Layer 2 of a small transformer language model trained on English Wikipedia (10 layers, counted from 0, width 128).
A neuron's activation on a vector x is SiLU(gate . x) times (in . x), where the dot is the dot product.
The model reads these tokens: "6" " |" " Y" "sum" "y" " Or" "ella" "na" " |" " Chile" " |" " " "4" "2" "." "5" "0" " |"

The vector x that enters this layer's MLP at each token. A number n stands for n times 0.01.
0 "6": 2 4 35 16 10 -55 18 -78 -44 -17 45 17 -2 3 -5 14 -15 -48 38 -9 14 -29 -34 66 -10 29 16 -18 -29 -8 -1 -43 7 59 2 -14 -8 2 0 -7 2 -7 38 28 -11 27 -1 -1 -13 12 -2 -18 -2 27 -16 13 7 -24 -22 27 -18 -11 -27 4 -11 -14 6 25 36 6 31 6 32 14 -88 27 11 -3 30 -50 -1 -66 -11 -5 1 -32 19 27 21 11 -25 27 -28 -31 -9 -17 12 25 20 6 40 25 -46 -26 -1 -14 -4 37 -19 4 20 -11 -9 -28 -20 0 59 15 31 -22 -31 -16 -28 9 -11 -4 -34 -9
1 " |": -17 -14 -4 26 -17 19 45 -24 -15 1 27 39 16 13 -46 14 -14 -45 -11 20 9 -6 25 -46 0 5 -5 11 -26 -2 22 -15 -4 23 32 -12 -35 13 6 -5 7 -18 -12 -14 -13 3 46 27 0 40 21 13 13 -32 -5 -29 37 -15 -12 -22 -19 38 -21 18 41 -7 53 -1 -49 -9 20 -6 -10 8 -41 -2 18 1 35 -20 -38 -28 -5 19 -37 -18 28 24 -6 -12 1 -27 -25 5 49 13 8 9 4 5 15 28 -29 -1 -10 62 30 -17 11 23 6 -40 -7 5 10 -16 56 -13 38 48 19 11 -35 -9 4 -50 -18 1
2 " Y": 13 -8 -16 32 -16 22 9 26 -4 -10 4 5 -5 14 10 -18 -30 -52 -32 78 28 -32 4 -25 25 -6 25 6 -24 11 -12 3 30 33 37 -45 -17 17 15 -8 21 44 -20 52 -18 -34 38 16 12 46 4 -35 -75 -27 7 -37 -13 -39 10 -9 8 24 4 -6 -51 9 5 -44 9 -24 27 30 8 -9 -19 -35 44 -12 -20 -26 44 18 8 5 -36 -10 40 48 12 -38 22 -26 -4 32 -37 -30 -3 -17 28 -4 34 41 -18 21 -16 -3 25 29 -38 24 54 34 27 -46 -19 -1 24 6 19 9 0 7 -60 1 -15 -6 -17 5
3 "sum": -21 -3 23 34 20 -7 13 -39 -9 -27 50 -13 -15 -16 -59 6 -33 -60 16 -3 22 3 13 28 27 -25 20 12 -35 -17 -3 0 4 29 -21 -46 3 57 -37 -11 -27 -9 -36 -4 -67 -30 40 27 27 1 12 2 -37 -36 4 11 17 -50 -18 -22 -26 -87 -15 10 8 -8 3 13 -17 31 -18 16 -16 -14 62 -10 50 -27 -7 -31 -4 -10 17 51 -14 14 -51 24 13 -28 49 80 -31 -35 56 -9 -11 -15 45 -14 21 -32 35 -47 -4 -1 -28 -46 -61 65 18 39 -46 -25 -22 10 14 3 19 13 -18 -6 14 -13 -21 18 15 -19
4 "y": -85 -33 18 28 30 60 30 27 -2 12 -56 31 5 -20 0 -28 -2 -53 41 -9 26 -30 7 6 40 -27 -17 -6 32 -15 -22 4 -26 -3 12 -8 -22 13 -3 15 -4 43 -33 57 -51 -42 29 -6 12 -19 20 -15 19 16 22 -1 20 21 -30 66 -59 22 22 13 -9 8 34 43 -29 -19 -34 28 23 -20 13 12 9 28 -38 8 -4 -57 36 11 21 33 58 -37 41 -27 9 -11 -40 -1 -11 8 -29 13 77 23 23 25 -51 -57 -18 -26 -28 -23 -20 -13 23 -28 -26 -34 -26 45 23 8 10 6 28 -4 -13 4 -35 -39 -30 -29
5 " Or": -63 7 1 -9 9 7 4 -8 4 -33 5 -10 -16 3 -9 22 14 -33 44 61 10 25 18 -5 66 -2 -23 24 31 -3 -33 56 37 44 28 1 3 -17 0 -7 9 -53 -30 -7 -36 -20 77 32 -12 2 2 -37 -95 -17 12 16 5 -14 3 -5 -20 -8 -7 -21 8 63 9 9 -3 6 -42 17 -13 15 39 6 35 26 -4 -9 -8 3 25 -30 -17 57 35 42 -40 -6 38 -47 -41 8 -23 20 50 -5 14 3 -24 0 33 -24 -4 -2 25 -47 -18 -22 41 1 -25 0 28 -16 34 37 2 -44 -18 6 -30 38 -10 43 0 10
6 "ella": -28 32 41 30 82 -4 -5 -42 -16 -19 -37 -12 -4 -6 -40 -56 41 -52 31 23 2 5 18 15 19 -86 17 -15 38 -4 9 16 2 11 27 -6 12 2 -37 31 11 8 -18 9 6 -21 -1 -8 -8 23 -37 10 4 18 -20 -17 -1 -14 -12 58 -65 -9 -44 8 -10 20 4 24 -43 10 -6 32 -34 12 -28 -37 37 5 -2 0 -13 -32 11 13 -12 30 36 -16 -14 -32 56 -11 -55 -26 -13 24 -23 -3 -33 0 12 -30 -24 17 -43 -24 17 -55 -36 -6 25 7 -56 59 27 -5 38 18 8 1 21 7 -7 -32 -7 18 -9 -4
7 "na": -74 -52 69 21 47 19 6 -24 -13 -31 -16 -62 -8 -2 -14 -7 -2 -35 40 7 3 -51 13 3 27 -30 4 7 9 6 -11 35 13 12 5 -23 31 -1 -16 52 -31 31 47 6 11 -59 5 35 -23 19 -12 9 -14 34 18 88 15 12 -43 22 -31 -35 -47 7 -27 31 12 18 -6 21 49 -7 -26 -15 -43 -5 3 -22 -12 11 -7 -5 25 -10 -34 46 9 -53 -49 -6 -31 -48 -42 -2 6 -4 -13 16 -31 -28 -2 16 -60 -35 -11 -31 12 -61 -43 19 33 6 -62 15 11 -12 8 -11 -17 0 39 11 -35 -35 -4 38 7 -14
8 " |": -4 -15 10 19 -3 28 28 -27 -9 12 8 42 41 6 -25 -2 -3 -41 -30 17 12 -3 28 -41 -2 17 8 19 -18 7 17 -15 -5 18 29 -16 -12 11 7 6 -3 -19 -19 -14 -4 7 17 13 16 20 23 -2 -11 -15 -3 -39 9 -7 -17 -15 -15 48 -10 -2 49 0 69 13 -46 -13 22 -16 -19 2 -40 2 22 8 49 1 -32 -17 -17 15 -48 -12 12 13 -10 -27 -20 -39 -23 4 49 22 -8 23 1 18 10 43 5 -15 -5 67 24 -26 16 6 15 -38 -8 -23 11 5 53 -8 40 41 28 10 -20 -12 7 -43 -27 -3
9 " Chile": -5 13 20 18 70 -2 -36 -23 6 -66 28 -20 -23 45 -61 31 24 -41 16 9 8 8 -34 -14 13 -20 38 17 21 43 -7 19 -1 30 23 -14 0 39 2 7 11 9 3 28 24 27 22 57 -24 -29 37 -13 3 46 -41 -41 8 -44 -1 -18 -17 0 -4 -28 -14 26 -13 -32 -37 37 13 18 -15 -32 -4 -7 51 11 -6 -15 40 -47 -9 -36 9 -33 -28 16 66 -37 -35 -2 -46 -27 1 -30 -2 -14 -55 -7 2 6 14 -26 -32 -3 6 -20 -27 -16 30 -31 -37 22 -11 7 29 31 3 41 56 -7 -57 -41 -3 57 -9 36
10 " |": -5 -15 10 21 -7 21 30 -20 -8 18 12 42 35 6 -33 0 -1 -40 -27 16 9 -8 29 -40 -3 21 0 18 -18 8 17 -14 -2 20 26 -23 -15 9 8 5 -7 -25 -19 -19 -2 3 14 17 15 22 21 -3 -7 -14 0 -42 19 -11 -17 -13 -13 48 -11 2 49 -1 73 11 -47 -8 24 -17 -16 1 -41 5 22 6 43 -2 -35 -14 -12 11 -50 -15 10 19 -6 -28 -16 -35 -17 4 50 22 -5 18 0 12 7 48 2 -11 -6 68 24 -25 19 13 13 -34 -9 -14 3 5 52 -8 41 41 27 12 -20 -10 5 -43 -28 -2
11 " ": 3 -9 45 -14 -1 5 57 -23 -12 -13 -7 8 31 7 -29 -4 -1 -13 16 -14 29 -31 15 -22 19 -23 7 3 2 2 11 23 13 26 1 -24 -8 22 0 -9 10 -24 0 -12 28 -11 -8 -14 -28 7 -24 -13 29 -64 42 -2 -3 -61 6 -2 -39 19 -5 7 36 -4 -10 -27 41 26 -8 4 -33 16 -4 0 6 -32 20 -22 10 -7 13 -15 -39 -40 4 22 35 -15 -51 -18 31 -25 2 38 12 10 -31 -2 -14 31 4 -20 10 -3 55 16 -15 -27 79 -24 -20 -11 -9 11 38 20 46 39 16 3 -47 6 5 -58 -28 -8
12 "4": 20 0 61 -17 14 8 17 -42 -24 18 9 7 28 17 -69 29 5 -30 37 -51 16 -73 -41 4 29 23 -8 -3 -17 -7 -10 -34 7 10 -21 -21 39 -2 -4 -1 9 -35 42 26 -17 58 12 28 -5 26 0 -40 15 20 28 10 11 -28 -39 -8 -19 47 4 13 -24 22 48 7 8 12 -30 -33 21 9 -17 -37 61 -40 22 24 -6 -49 18 -32 -40 -35 25 26 11 2 -8 24 -2 -2 -21 -28 37 7 -8 -3 4 33 17 -8 36 14 -10 -12 -7 7 18 1 -20 -8 -22 40 52 35 4 -5 7 -44 -6 6 -21 -28 -31 -3
13 "2": 16 32 40 -1 11 13 40 -47 -35 -6 13 16 12 -27 -44 23 40 -23 27 -32 25 -42 -1 5 18 4 -7 -35 4 19 -7 -22 8 27 -23 -16 4 -10 -15 -7 6 -21 -22 13 -27 27 36 36 -23 20 -33 -50 17 22 21 46 5 -25 -41 38 -16 36 -17 35 -2 16 20 6 17 23 -13 -17 21 5 -15 -62 19 -50 17 10 -18 -51 35 12 -20 -27 29 38 23 -15 -4 -4 -17 25 1 -33 39 17 7 31 5 56 34 -29 40 5 -56 -18 -10 -1 17 9 -36 -36 -31 22 51 17 12 13 15 -5 -20 31 -4 12 -52 -7
14 ".": -36 -23 25 25 8 43 58 0 12 10 19 29 37 -4 -51 40 12 -20 25 33 28 -16 7 7 20 -19 6 4 6 -16 7 54 12 28 29 -34 5 3 20 -20 -32 -24 58 -21 -14 -8 37 15 -15 -9 32 10 27 -4 -8 17 51 20 -3 33 -15 37 -3 -16 16 -9 72 -50 -23 13 -52 15 22 25 -8 -7 44 -8 23 -13 -35 -5 25 -3 -21 -30 -12 -36 35 16 0 -29 2 -3 22 23 43 21 -42 -9 45 48 13 -10 -27 41 -8 25 -16 -13 25 -20 -43 -22 -25 -28 46 5 38 -1 21 -20 27 18 -34 -57 -16 -16
15 "5": 5 -22 30 -12 11 -8 -2 -24 -8 1 16 -1 21 22 -44 8 13 -26 30 -47 28 -70 -11 28 24 37 -19 -10 -18 -22 -39 -49 36 27 -33 -1 42 -5 -5 -2 15 -36 15 13 -60 59 35 19 6 15 17 -43 0 53 14 6 -16 -11 -27 -16 -24 14 0 17 -10 -6 50 8 15 32 -4 -7 13 0 -42 -10 41 -26 19 14 4 -51 7 -20 -21 -45 26 -28 17 -11 12 17 0 -11 13 -1 2 -2 3 2 24 46 -13 -20 32 20 -5 -10 -9 -11 34 -19 -21 -28 -21 16 57 32 8 -4 -8 -67 -13 -3 -6 -18 -30 -7
16 "0": -15 -10 32 -14 31 -16 18 -41 -45 -2 6 25 14 11 -58 -1 18 -26 30 -17 -6 -45 0 52 5 2 -4 -29 -23 4 2 13 42 -1 -6 -4 36 -28 7 37 -5 -29 6 41 -29 60 20 32 38 22 -14 -55 -7 64 14 0 -16 -8 -41 -18 -12 -15 -5 28 43 10 15 -1 29 14 0 -16 24 8 -27 -24 -10 -31 6 10 15 -51 16 9 -1 -48 52 -21 52 -8 -18 -22 -45 -3 18 14 18 23 23 3 20 52 25 -48 4 -15 -18 -19 -26 -39 42 -29 -44 -2 -7 -13 50 8 1 20 6 -14 -2 13 4 -48 -26 -13
17 " |": 0 -29 16 18 -6 9 26 -14 -10 6 24 53 24 14 -20 -1 -8 -40 -34 21 0 -7 31 -39 -11 15 11 6 -18 10 18 -19 -10 19 25 -15 -9 2 14 4 -9 -23 -22 -20 -1 -1 21 7 11 18 31 0 -17 -11 -16 -36 20 -8 -15 -16 -10 45 -8 -4 48 0 73 10 -42 -2 33 -21 -5 8 -33 12 12 -1 41 -7 -32 -11 -12 14 -48 -20 16 30 -3 -43 -15 -35 -16 1 51 25 -5 11 -2 13 -6 43 0 -18 -13 66 29 -23 18 13 15 -36 -4 -17 1 11 53 -8 37 30 30 14 -19 -15 5 -39 -25 -3

Each question shows the input weights of one neuron of the MLP. A number n stands for n times 0.0065.

n188 gate: -14 1 29 10 -28 -2 6 23 22 14 -8 7 -14 5 -5 -22 11 17 36 -56 -6 -44 31 15 15 22 3 24 0 -39 32 5 10 23 14 2 2 0 3 0 -11 -5 -15 -23 12 -12 -4 -12 7 -1 -10 10 -5 -8 -1 21 -10 6 -10 -44 6 12 -26 27 8 19 83 -9 -15 7 -4 -29 17 -7 55 -11 -20 14 -36 30 19 3 24 -5 0 -54 -40 -19 20 21 10 -19 -22 -4 7 -29 -16 10 -6 -53 17 7 13 18 -32 -8 4 4 1 -7 -19 6 18 40 11 -31 24 30 -7 -2 20 -14 -34 -3 27 8 -18 20
n188 in: -38 -12 -6 -10 -12 24 -24 17 36 -4 -6 -58 -6 -22 7 -6 24 -18 24 -4 45 19 -9 -3 -5 -21 -1 13 13 -8 47 -1 -24 -23 17 34 -29 -9 -19 -12 -1 -10 12 -18 31 15 1 -40 17 16 -18 1 21 -7 -29 2 -4 16 -37 7 2 25 -2 9 15 -8 19 -36 -12 -3 -10 -20 -15 14 8 -18 19 30 -8 -9 18 -3 13 10 1 -47 5 11 -15 4 -3 17 -27 8 -7 -40 6 4 -14 -31 21 4 0 4 -32 -46 -1 -17 -15 4 2 6 63 31 -29 -17 18 34 -9 -6 25 -10 22 29 -11 13 -13 -21
On which token does it fire most, and how strongly? 14 ".", at about 0.12

n455 gate: -1 -4 39 -23 1 -51 -1 0 -3 2 -14 15 -30 36 -6 5 5 23 6 1 -21 -7 7 -41 -7 17 28 -21 -23 -13 -16 21 13 -10 4 -42 2 -12 -27 -37 -22 -3 -17 24 6 -18 -14 17 -14 20 -16 -4 16 23 -6 15 1 16 8 15 -16 -17 21 14 17 7 43 -43 47 5 14 13 -2 -16 22 3 -7 2 8 4 10 19 2 39 -1 9 20 12 1 -13 -14 9 9 -14 39 27 19 -23 -11 -13 -21 -23 -2 19 -7 16 -13 15 -6 68 13 -47 30 8 19 -23 13 8 6 -29 -9 25 -38 12 26 23 -12 -14
n455 in: 7 3 -28 -8 -12 -11 21 -15 11 -49 -20 -10 -27 0 -9 -11 12 -17 19 -19 13 -7 12 25 -14 0 26 26 54 -24 -18 14 -17 6 16 -3 -20 -35 12 17 10 40 -4 25 -21 11 -29 -25 6 -5 23 5 0 -25 -9 4 -16 -6 -2 -12 16 8 11 14 -10 -6 -18 39 -30 4 -26 11 -23 34 2 -23 44 -17 -6 -16 -29 -52 -4 -26 9 -21 11 25 15 -29 40 -30 24 -14 -10 4 14 25 12 32 -7 32 4 10 45 -14 -31 17 -9 -27 -7 -9 -5 -9 2 18 -11 -8 7 22 -1 21 40 11 -8 -21 2 14
On which token does it fire most, and how strongly? 11 " ", at about 0.042

n196 gate: 6 -9 53 -30 -6 -7 -4 11 32 25 -5 -1 -20 45 -5 11 -14 8 -21 5 -4 11 -20 -38 31 2 -33 -14 12 -10 -3 21 -34 -13 2 -8 6 8 -31 11 -35 6 -17 -37 -13 2 -14 15 32 -27 -17 14 14 44 -10 14 0 -3 -32 -7 -2 4 -24 2 -32 -10 9 -18 10 -2 35 -2 -4 -29 -21 11 4 3 18 1 13 -9 19 39 8 -1 -29 4 11 -17 12 -5 10 14 -29 37 4 -18 16 14 -30 -20 10 -14 24 -1 23 -1 17 -9 28 -32 -17 -2 -20 -5 15 7 -19 -7 4 3 -7 -17 12 -14 7 16
n196 in: -15 12 31 13 4 12 5 11 49 21 -31 1 -5 11 1 30 -31 2 4 10 -24 33 1 -9 -4 -5 -3 -7 20 -3 8 6 -58 -29 -36 3 2 0 -14 21 -35 19 13 -14 -30 -30 -11 -1 50 -17 -6 -5 -5 11 -40 18 0 0 0 -3 -28 21 -24 24 -43 3 7 -4 15 5 36 -5 -2 -14 -9 41 0 0 8 2 8 2 5 23 -18 -11 -28 -16 10 -20 11 -18 11 -2 11 35 11 -5 -1 39 5 -18 -2 -25 16 -12 -1 2 18 -3 29 -6 -16 0 -8 -8 18 5 -12 -17 -15 -26 4 5 4 20 12 24
Which token does this neuron like most? 7 "na"

n350 gate: 29 53 26 -17 -11 -6 -3 -45 27 37 21 -15 13 -16 14 13 -3 -13 24 -17 -38 -7 2 -17 1 -39 24 20 9 28 -4 6 -7 0 0 14 -15 13 -23 -12 -9 -5 14 -7 9 26 -5 44 10 -45 -50 -5 -1 1 3 -38 6 46 -18 25 -9 -3 -4 -27 -33 -7 26 26 -19 -22 -23 -7 10 -5 -21 -22 10 -27 -8 11 2 5 10 37 -23 12 0 -46 13 21 -13 3 7 -4 6 1 -32 -20 -6 8 26 -10 -10 6 -1 -2 9 -21 -4 42 0 -6 0 44 30 -2 -1 31 14 -37 -9 -23 1 18 2 20 18 17
n350 in: -18 -29 -9 -16 -8 3 -29 23 10 -24 -21 -12 4 17 -12 -38 -5 -19 -40 50 10 12 -29 -28 -9 0 -15 -10 -27 15 -24 -12 21 8 -11 7 -8 -14 -24 30 -17 12 3 13 -1 19 -10 -21 -4 38 36 -19 57 12 -12 2 8 -53 10 -7 -14 25 -15 -5 1 31 -26 -9 24 -19 35 23 5 18 9 22 5 -15 16 -6 -6 17 12 -23 18 -40 -7 -6 5 -21 7 0 -15 12 16 -18 -27 -6 26 -14 -27 -13 -20 9 21 1 7 49 4 6 4 7 -16 -32 -12 -8 11 -15 -12 -1 14 3 10 4 1 20 12 1
Which token does this neuron like most? 5 " Or"

n144 gate: -35 46 1 -13 -26 -50 -9 -9 12 19 -44 5 -8 -13 -14 15 29 35 8 0 -7 -5 -7 -3 7 -15 29 -1 1 15 10 16 -29 7 -25 -33 -3 15 -40 -7 -21 4 5 3 -28 -17 1 55 -9 22 14 -21 -8 -18 31 -14 -14 6 -1 0 14 11 18 -23 -42 32 -7 -17 -7 30 12 17 17 -1 3 -12 -4 -6 30 0 23 -15 1 0 -38 -11 0 -9 12 1 8 -4 -21 -1 -5 5 -21 14 -48 3 -51 25 -9 3 44 25 31 4 1 38 -28 2 11 36 27 -28 -7 -21 6 -13 14 33 9 15 4 -5 -19 -20
n144 in: -10 -13 2 18 -13 -27 -36 6 31 41 -25 17 5 0 37 3 15 -21 -26 -24 30 -6 12 21 19 -34 10 5 -38 -1 11 -9 -6 2 8 -7 7 -19 -11 0 41 -6 21 -3 4 40 -1 -11 43 -12 -11 -11 -26 -10 -28 0 -10 12 1 -15 -1 8 -22 -8 -7 0 -5 19 -11 24 -3 -14 11 -14 1 -17 11 -4 -3 6 -23 7 6 8 11 -31 6 -4 -42 14 -13 1 -11 4 -32 76 -5 12 -27 -21 -14 -34 -10 18 27 20 -15 19 -12 28 26 37 19 11 16 -2 -12 -10 4 6 -41 -8 -1 -37 11 72 -43 -31
Which token does this neuron like most? 4 "y"

n212 gate: 2 -14 15 -25 11 11 47 55 -2 15 -46 9 -10 9 37 0 8 -9 -25 -13 -17 -17 29 2 31 10 -36 14 -15 14 24 -11 -7 -7 1 -25 52 -35 -10 13 0 -11 16 -6 -11 -39 4 -9 5 22 -8 -30 17 -6 14 8 -20 18 -17 8 20 -14 7 -32 6 -5 12 -21 -4 9 25 -22 8 -16 -3 -17 5 8 -22 59 12 -51 -11 2 10 5 -45 33 22 -6 28 13 -6 -11 11 -2 30 -10 -22 21 -4 -33 14 -4 -6 8 16 17 15 8 13 22 -13 7 19 -25 9 -15 12 -21 -11 -13 13 -2 -14 34 -27 -18
n212 in: 0 10 -20 6 51 -11 7 16 -2 10 4 29 -25 -3 15 21 5 5 -28 -1 12 -17 -26 -45 -14 -3 15 12 25 -1 -32 25 44 -15 12 28 -14 -3 -2 -5 -16 1 -10 -21 -9 -7 24 -20 10 -2 -3 -24 -4 21 -9 6 -26 9 -6 -5 6 -52 15 -4 49 2 -1 2 15 -1 -27 45 -1 11 -3 -9 18 -29 19 -10 16 8 -3 -10 8 7 -8 19 4 -16 -15 -2 37 1 -16 14 14 -14 -2 0 34 -9 -31 -14 2 11 -21 -11 -12 20 10 40 13 35 17 -34 -26 21 24 -21 -11 -2 29 -33 41 24 -27 -38
Its two highest activations, in order, are on tokens 1 " |", 0 "6"

n279 gate: 40 -5 -14 -30 0 -10 11 4 -4 -19 -28 -22 -14 47 42 -15 24 -10 -6 -20 -4 5 8 -9 41 16 6 21 13 -14 -16 -4 -6 -50 -9 -25 -3 30 40 -30 -8 -21 -5 1 10 0 -30 6 -10 1 3 33 -44 -19 2 -20 9 -36 22 6 -8 -39 -5 -13 8 -10 8 15 5 -12 8 27 14 18 -4 -34 -7 -22 -19 12 -41 -3 -3 22 10 -14 7 10 7 37 44 -7 15 -15 29 -12 -12 -39 29 29 -17 -10 29 -44 23 0 6 -10 -9 43 4 -36 0 26 32 24 -39 -43 -48 -18 21 19 39 -16 -11 29 -24 7
n279 in: 47 -5 4 -18 4 -1 -21 17 8 8 -19 -17 7 1 21 27 -7 -9 0 14 3 1 36 0 1 -28 28 20 1 23 -32 -8 -56 11 3 13 33 -25 -21 -10 -1 -6 -28 -39 -23 0 -35 -34 10 20 19 -4 6 11 15 -19 -53 2 -18 43 -2 -48 -17 -27 19 11 2 5 1 2 9 -37 -26 -20 17 -13 -23 -18 -36 -11 -38 -3 -8 -14 47 -3 -24 8 -20 0 -7 -16 21 28 -9 -29 -19 -14 -14 -10 2 -3 -3 0 -35 0 -34 -5 -7 5 -16 44 -44 -5 20 -9 -39 12 -31 20 48 -10 6 -41 -24 -35 -15 20
On which three tokens does it fire most, strongest first? 0 "6", 14 ".", 1 " |"

n465 gate: 32 -1 -9 5 3 -27 -23 -32 1 23 30 10 -25 -1 -14 13 -4 6 -29 28 -17 0 -1 2 25 6 9 -18 6 -2 21 7 -42 39 -19 -28 22 -27 -10 -17 -39 -12 15 29 6 -6 5 31 1 -7 4 6 -19 -48 7 -6 -40 17 9 36 35 -21 -1 13 0 -13 5 -23 28 3 5 -3 -5 2 -5 21 37 38 -27 21 -26 14 6 25 -24 -48 -9 -44 2 9 -28 0 -26 5 -36 31 11 -2 26 -37 12 -21 -17 3 17 -12 25 29 21 7 -40 -11 15 -2 9 -23 2 -31 1 42 0 4 8 -12 -9 16 3 0
n465 in: 15 35 -6 9 20 24 -21 2 18 -12 22 38 3 2 -3 7 2 14 35 8 1 -28 12 -5 -10 3 -8 -18 13 0 40 -11 -17 21 3 -30 28 -21 5 -17 -23 -15 -14 45 -10 -11 -1 29 8 22 12 -20 1 -10 -8 -9 -25 -16 -14 44 35 -17 -39 22 -21 -29 5 5 26 17 -3 -1 -3 -7 9 16 -2 43 -13 20 -4 15 14 21 27 -42 -10 -13 15 34 -29 1 -10 -7 -11 10 17 12 28 -5 14 -51 -24 21 -9 30 41 2 1 7 -24 -38 19 -22 57 -9 -10 -5 -39 18 21 -7 26 -1 -16 9 7 27
Which token does this neuron like most? 5 " Or"

n357 gate: -2 22 -13 -4 -7 -5 18 4 18 49 -22 -11 13 -26 2 -4 -1 -24 -24 26 -3 -11 -13 7 21 4 -12 3 -40 -15 7 0 -21 24 15 15 9 -55 -11 23 42 21 -33 -16 4 7 -6 1 -28 14 -4 -5 -6 31 5 14 18 -9 21 -13 12 -7 -10 24 32 27 -6 0 22 -71 -15 6 -37 35 -14 -34 -10 30 11 42 15 8 -15 -52 -18 -14 -36 -3 3 8 20 10 -3 16 18 -16 -29 -11 13 4 6 -16 -13 -2 7 -8 -4 -3 -2 4 -19 24 13 1 60 -7 -2 5 8 13 -22 3 1 12 22 8 -34 -2
n357 in: 31 -1 23 1 -20 4 -12 18 -32 -58 32 35 17 20 -4 20 -7 1 16 -18 -5 37 26 -21 -7 7 2 -13 53 14 -4 -13 2 -12 -10 -20 -4 54 5 -8 -37 -2 26 2 -30 -11 24 -25 -3 9 21 -2 -10 11 11 -2 -10 27 -9 13 -13 -4 29 -25 -4 -53 -16 9 -21 52 2 -24 21 -31 -1 19 -18 2 0 -26 -5 -17 -9 82 6 7 37 -22 24 -10 -11 -2 1 -11 -30 5 53 -20 -5 -13 -26 -21 29 33 -24 5 28 9 -23 -27 24 -32 -5 -1 -39 17 14 -14 -24 -11 1 -30 3 -9 -40 4 41 2
Which token does this neuron like most? 7 "na"

n500 gate: -9 -10 -9 3 -21 6 18 8 -12 35 7 3 9 22 7 -12 -24 28 1 13 20 -1 -7 0 25 33 -9 1 15 -3 26 30 -9 20 8 -34 -21 26 10 -2 -3 -2 -47 -6 -17 14 14 51 39 -13 -6 -4 11 29 3 5 -54 0 -2 -6 2 12 5 38 3 14 -14 2 -19 18 -6 8 12 -11 33 -16 46 17 -14 1 17 -31 -11 -6 -12 32 29 -19 22 31 23 1 35 4 -22 5 24 34 19 4 -14 7 -17 3 13 7 -5 -11 15 14 -1 2 24 30 -15 27 -16 3 21 13 3 -40 2 30 -4 -3 -32 12
n500 in: -32 29 4 -5 32 -8 -1 -19 -22 -28 14 9 -4 -10 -8 7 28 -13 15 37 16 -11 -1 -19 -35 -13 3 17 4 9 -1 -46 30 -9 18 19 6 -7 -4 18 -8 34 23 27 7 8 -12 -30 -22 10 7 1 -7 -3 25 -7 37 2 4 17 4 -6 17 -26 -6 5 -1 23 33 -1 -3 -3 -6 -6 -7 19 -17 16 7 2 -18 18 -7 15 -2 -14 9 11 -2 -1 -6 -16 -11 12 -1 -7 -23 -32 29 -7 4 -3 -10 -14 -37 -24 22 -6 13 -3 13 0 1 -31 -36 -10 10 -15 -13 -40 1 39 16 -31 -16 -2 27 -27
On which token does it fire most, and how strongly? 4 "y", at about 0.32

n435 gate: -13 -1 21 -11 -16 -14 8 2 -14 7 31 10 9 -9 10 24 -21 -15 18 -1 39 0 10 27 -5 11 -4 22 8 29 21 -17 -1 -18 -33 -20 -23 37 -4 8 -11 22 13 -17 6 25 40 41 4 3 12 -1 -24 19 11 -10 -4 12 -18 -20 -38 23 -16 7 11 -23 -6 2 6 24 -17 2 2 16 56 1 -40 -1 -13 -14 34 -4 -7 1 -33 5 9 -10 25 17 25 37 -37 4 5 -6 5 21 31 10 -25 -14 16 46 -42 21 26 -1 -1 -35 27 -5 74 -19 -17 -10 -18 -16 6 26 7 30 14 4 50 -20 -29 -23
n435 in: 16 23 -8 -6 -21 12 -34 -26 -6 62 0 -7 27 -15 3 15 -9 -11 2 -22 7 -19 39 14 7 2 -36 -11 -31 10 -12 -11 -34 -16 15 0 -37 -30 22 -34 -5 32 5 0 -3 -23 -3 14 11 26 23 -9 38 29 -14 17 -12 -19 -20 -32 5 6 18 32 -48 -5 4 -4 -4 6 8 -11 12 -32 66 -2 -9 14 -16 -18 10 9 -3 -9 -57 4 16 17 11 -2 -8 -9 -14 6 16 -18 -4 27 -24 37 6 -11 -28 -3 9 17 3 -5 21 -35 27 -23 7 -8 12 1 17 -3 25 12 4 -21 -15 -56 -32 -53 26 29
On which token does it fire most, and how strongly? 1 " |", at about 0.15

n19 gate: -7 -3 21 -13 -12 14 7 -9 -20 32 -29 23 -14 5 7 -6 30 10 -10 -25 -25 15 -1 -24 -29 4 -11 7 17 2 23 14 2 18 -7 3 -22 -9 -11 -15 -5 2 5 40 29 5 -3 -22 -5 6 36 -38 -4 34 46 17 -5 12 6 0 11 -27 -14 26 31 21 3 33 -17 36 45 28 29 26 43 2 -25 18 -1 7 -21 -9 8 24 -12 0 -21 22 -6 7 -20 19 20 -14 2 27 -23 18 -13 -21 -20 -6 7 33 -11 0 27 24 -4 2 -29 15 2 -27 10 -14 20 -2 30 1 -38 -3 -34 9 -11 14 -28 6
n19 in: -23 -33 5 -6 21 25 7 -7 -29 23 -4 15 -12 16 25 -28 15 -1 2 -7 -30 8 -13 -2 -16 4 -29 9 27 15 16 11 6 -8 -20 -15 27 9 33 16 -16 2 -15 35 -12 -11 -13 21 23 -7 14 9 -9 15 14 14 -9 -4 33 1 31 -14 28 18 9 7 2 29 -1 14 14 2 -6 41 3 19 -23 -2 9 -7 24 -36 3 18 -36 -42 -27 50 22 -4 9 -10 1 -22 8 17 -12 -20 -4 -21 -9 11 -6 -3 -22 10 9 44 9 16 -62 27 -20 -22 23 2 15 -19 -20 -3 -14 27 -43 -7 8 0 -30 9
Its two highest activations, in order, are on tokens 14 ".", 6 "ella"

n149 gate: -1 47 -6 49 27 -29 -27 -6 19 4 11 -6 6 1 50 -51 0 31 14 -14 38 50 38 29 3 -13 4 -58 14 -12 31 -8 -8 6 1 -32 -22 -32 25 -13 15 -5 -3 12 -68 -7 7 -4 -9 17 -6 12 6 -53 11 -2 -5 17 14 -10 23 29 12 11 -18 28 17 -21 33 -9 2 -15 -35 27 17 30 21 -20 -28 18 21 -23 -17 -21 21 4 -6 5 6 -3 13 33 -15 11 17 6 -10 22 5 -10 -4 26 25 19 18 28 10 27 5 5 -8 -26 2 10 37 35 2 7 6 -15 -6 -40 -48 28 -4 -7 11 20
n149 in: -18 29 21 33 12 -8 9 -14 34 0 0 0 -4 -9 37 -22 -20 34 10 -44 33 -10 -4 44 8 5 27 -31 -8 23 15 5 6 -23 2 6 -8 14 -11 19 -10 -2 30 31 -38 -1 25 11 -11 -1 2 -6 2 -11 -12 -31 37 -6 17 -32 0 22 -2 14 -30 6 -8 9 15 -6 -49 4 -25 -31 47 21 -26 -8 -33 13 13 -4 -8 0 -16 29 -13 -8 -26 22 -18 -5 -2 28 -7 13 -27 72 -13 15 33 4 -1 24 -6 -9 -5 -35 10 -24 38 -19 8 -39 -10 12 -25 32 7 -14 -16 -10 8 -20 -2 -25 14 6
On which token does it fire most, and how strongly? 17 " |", at about 0.057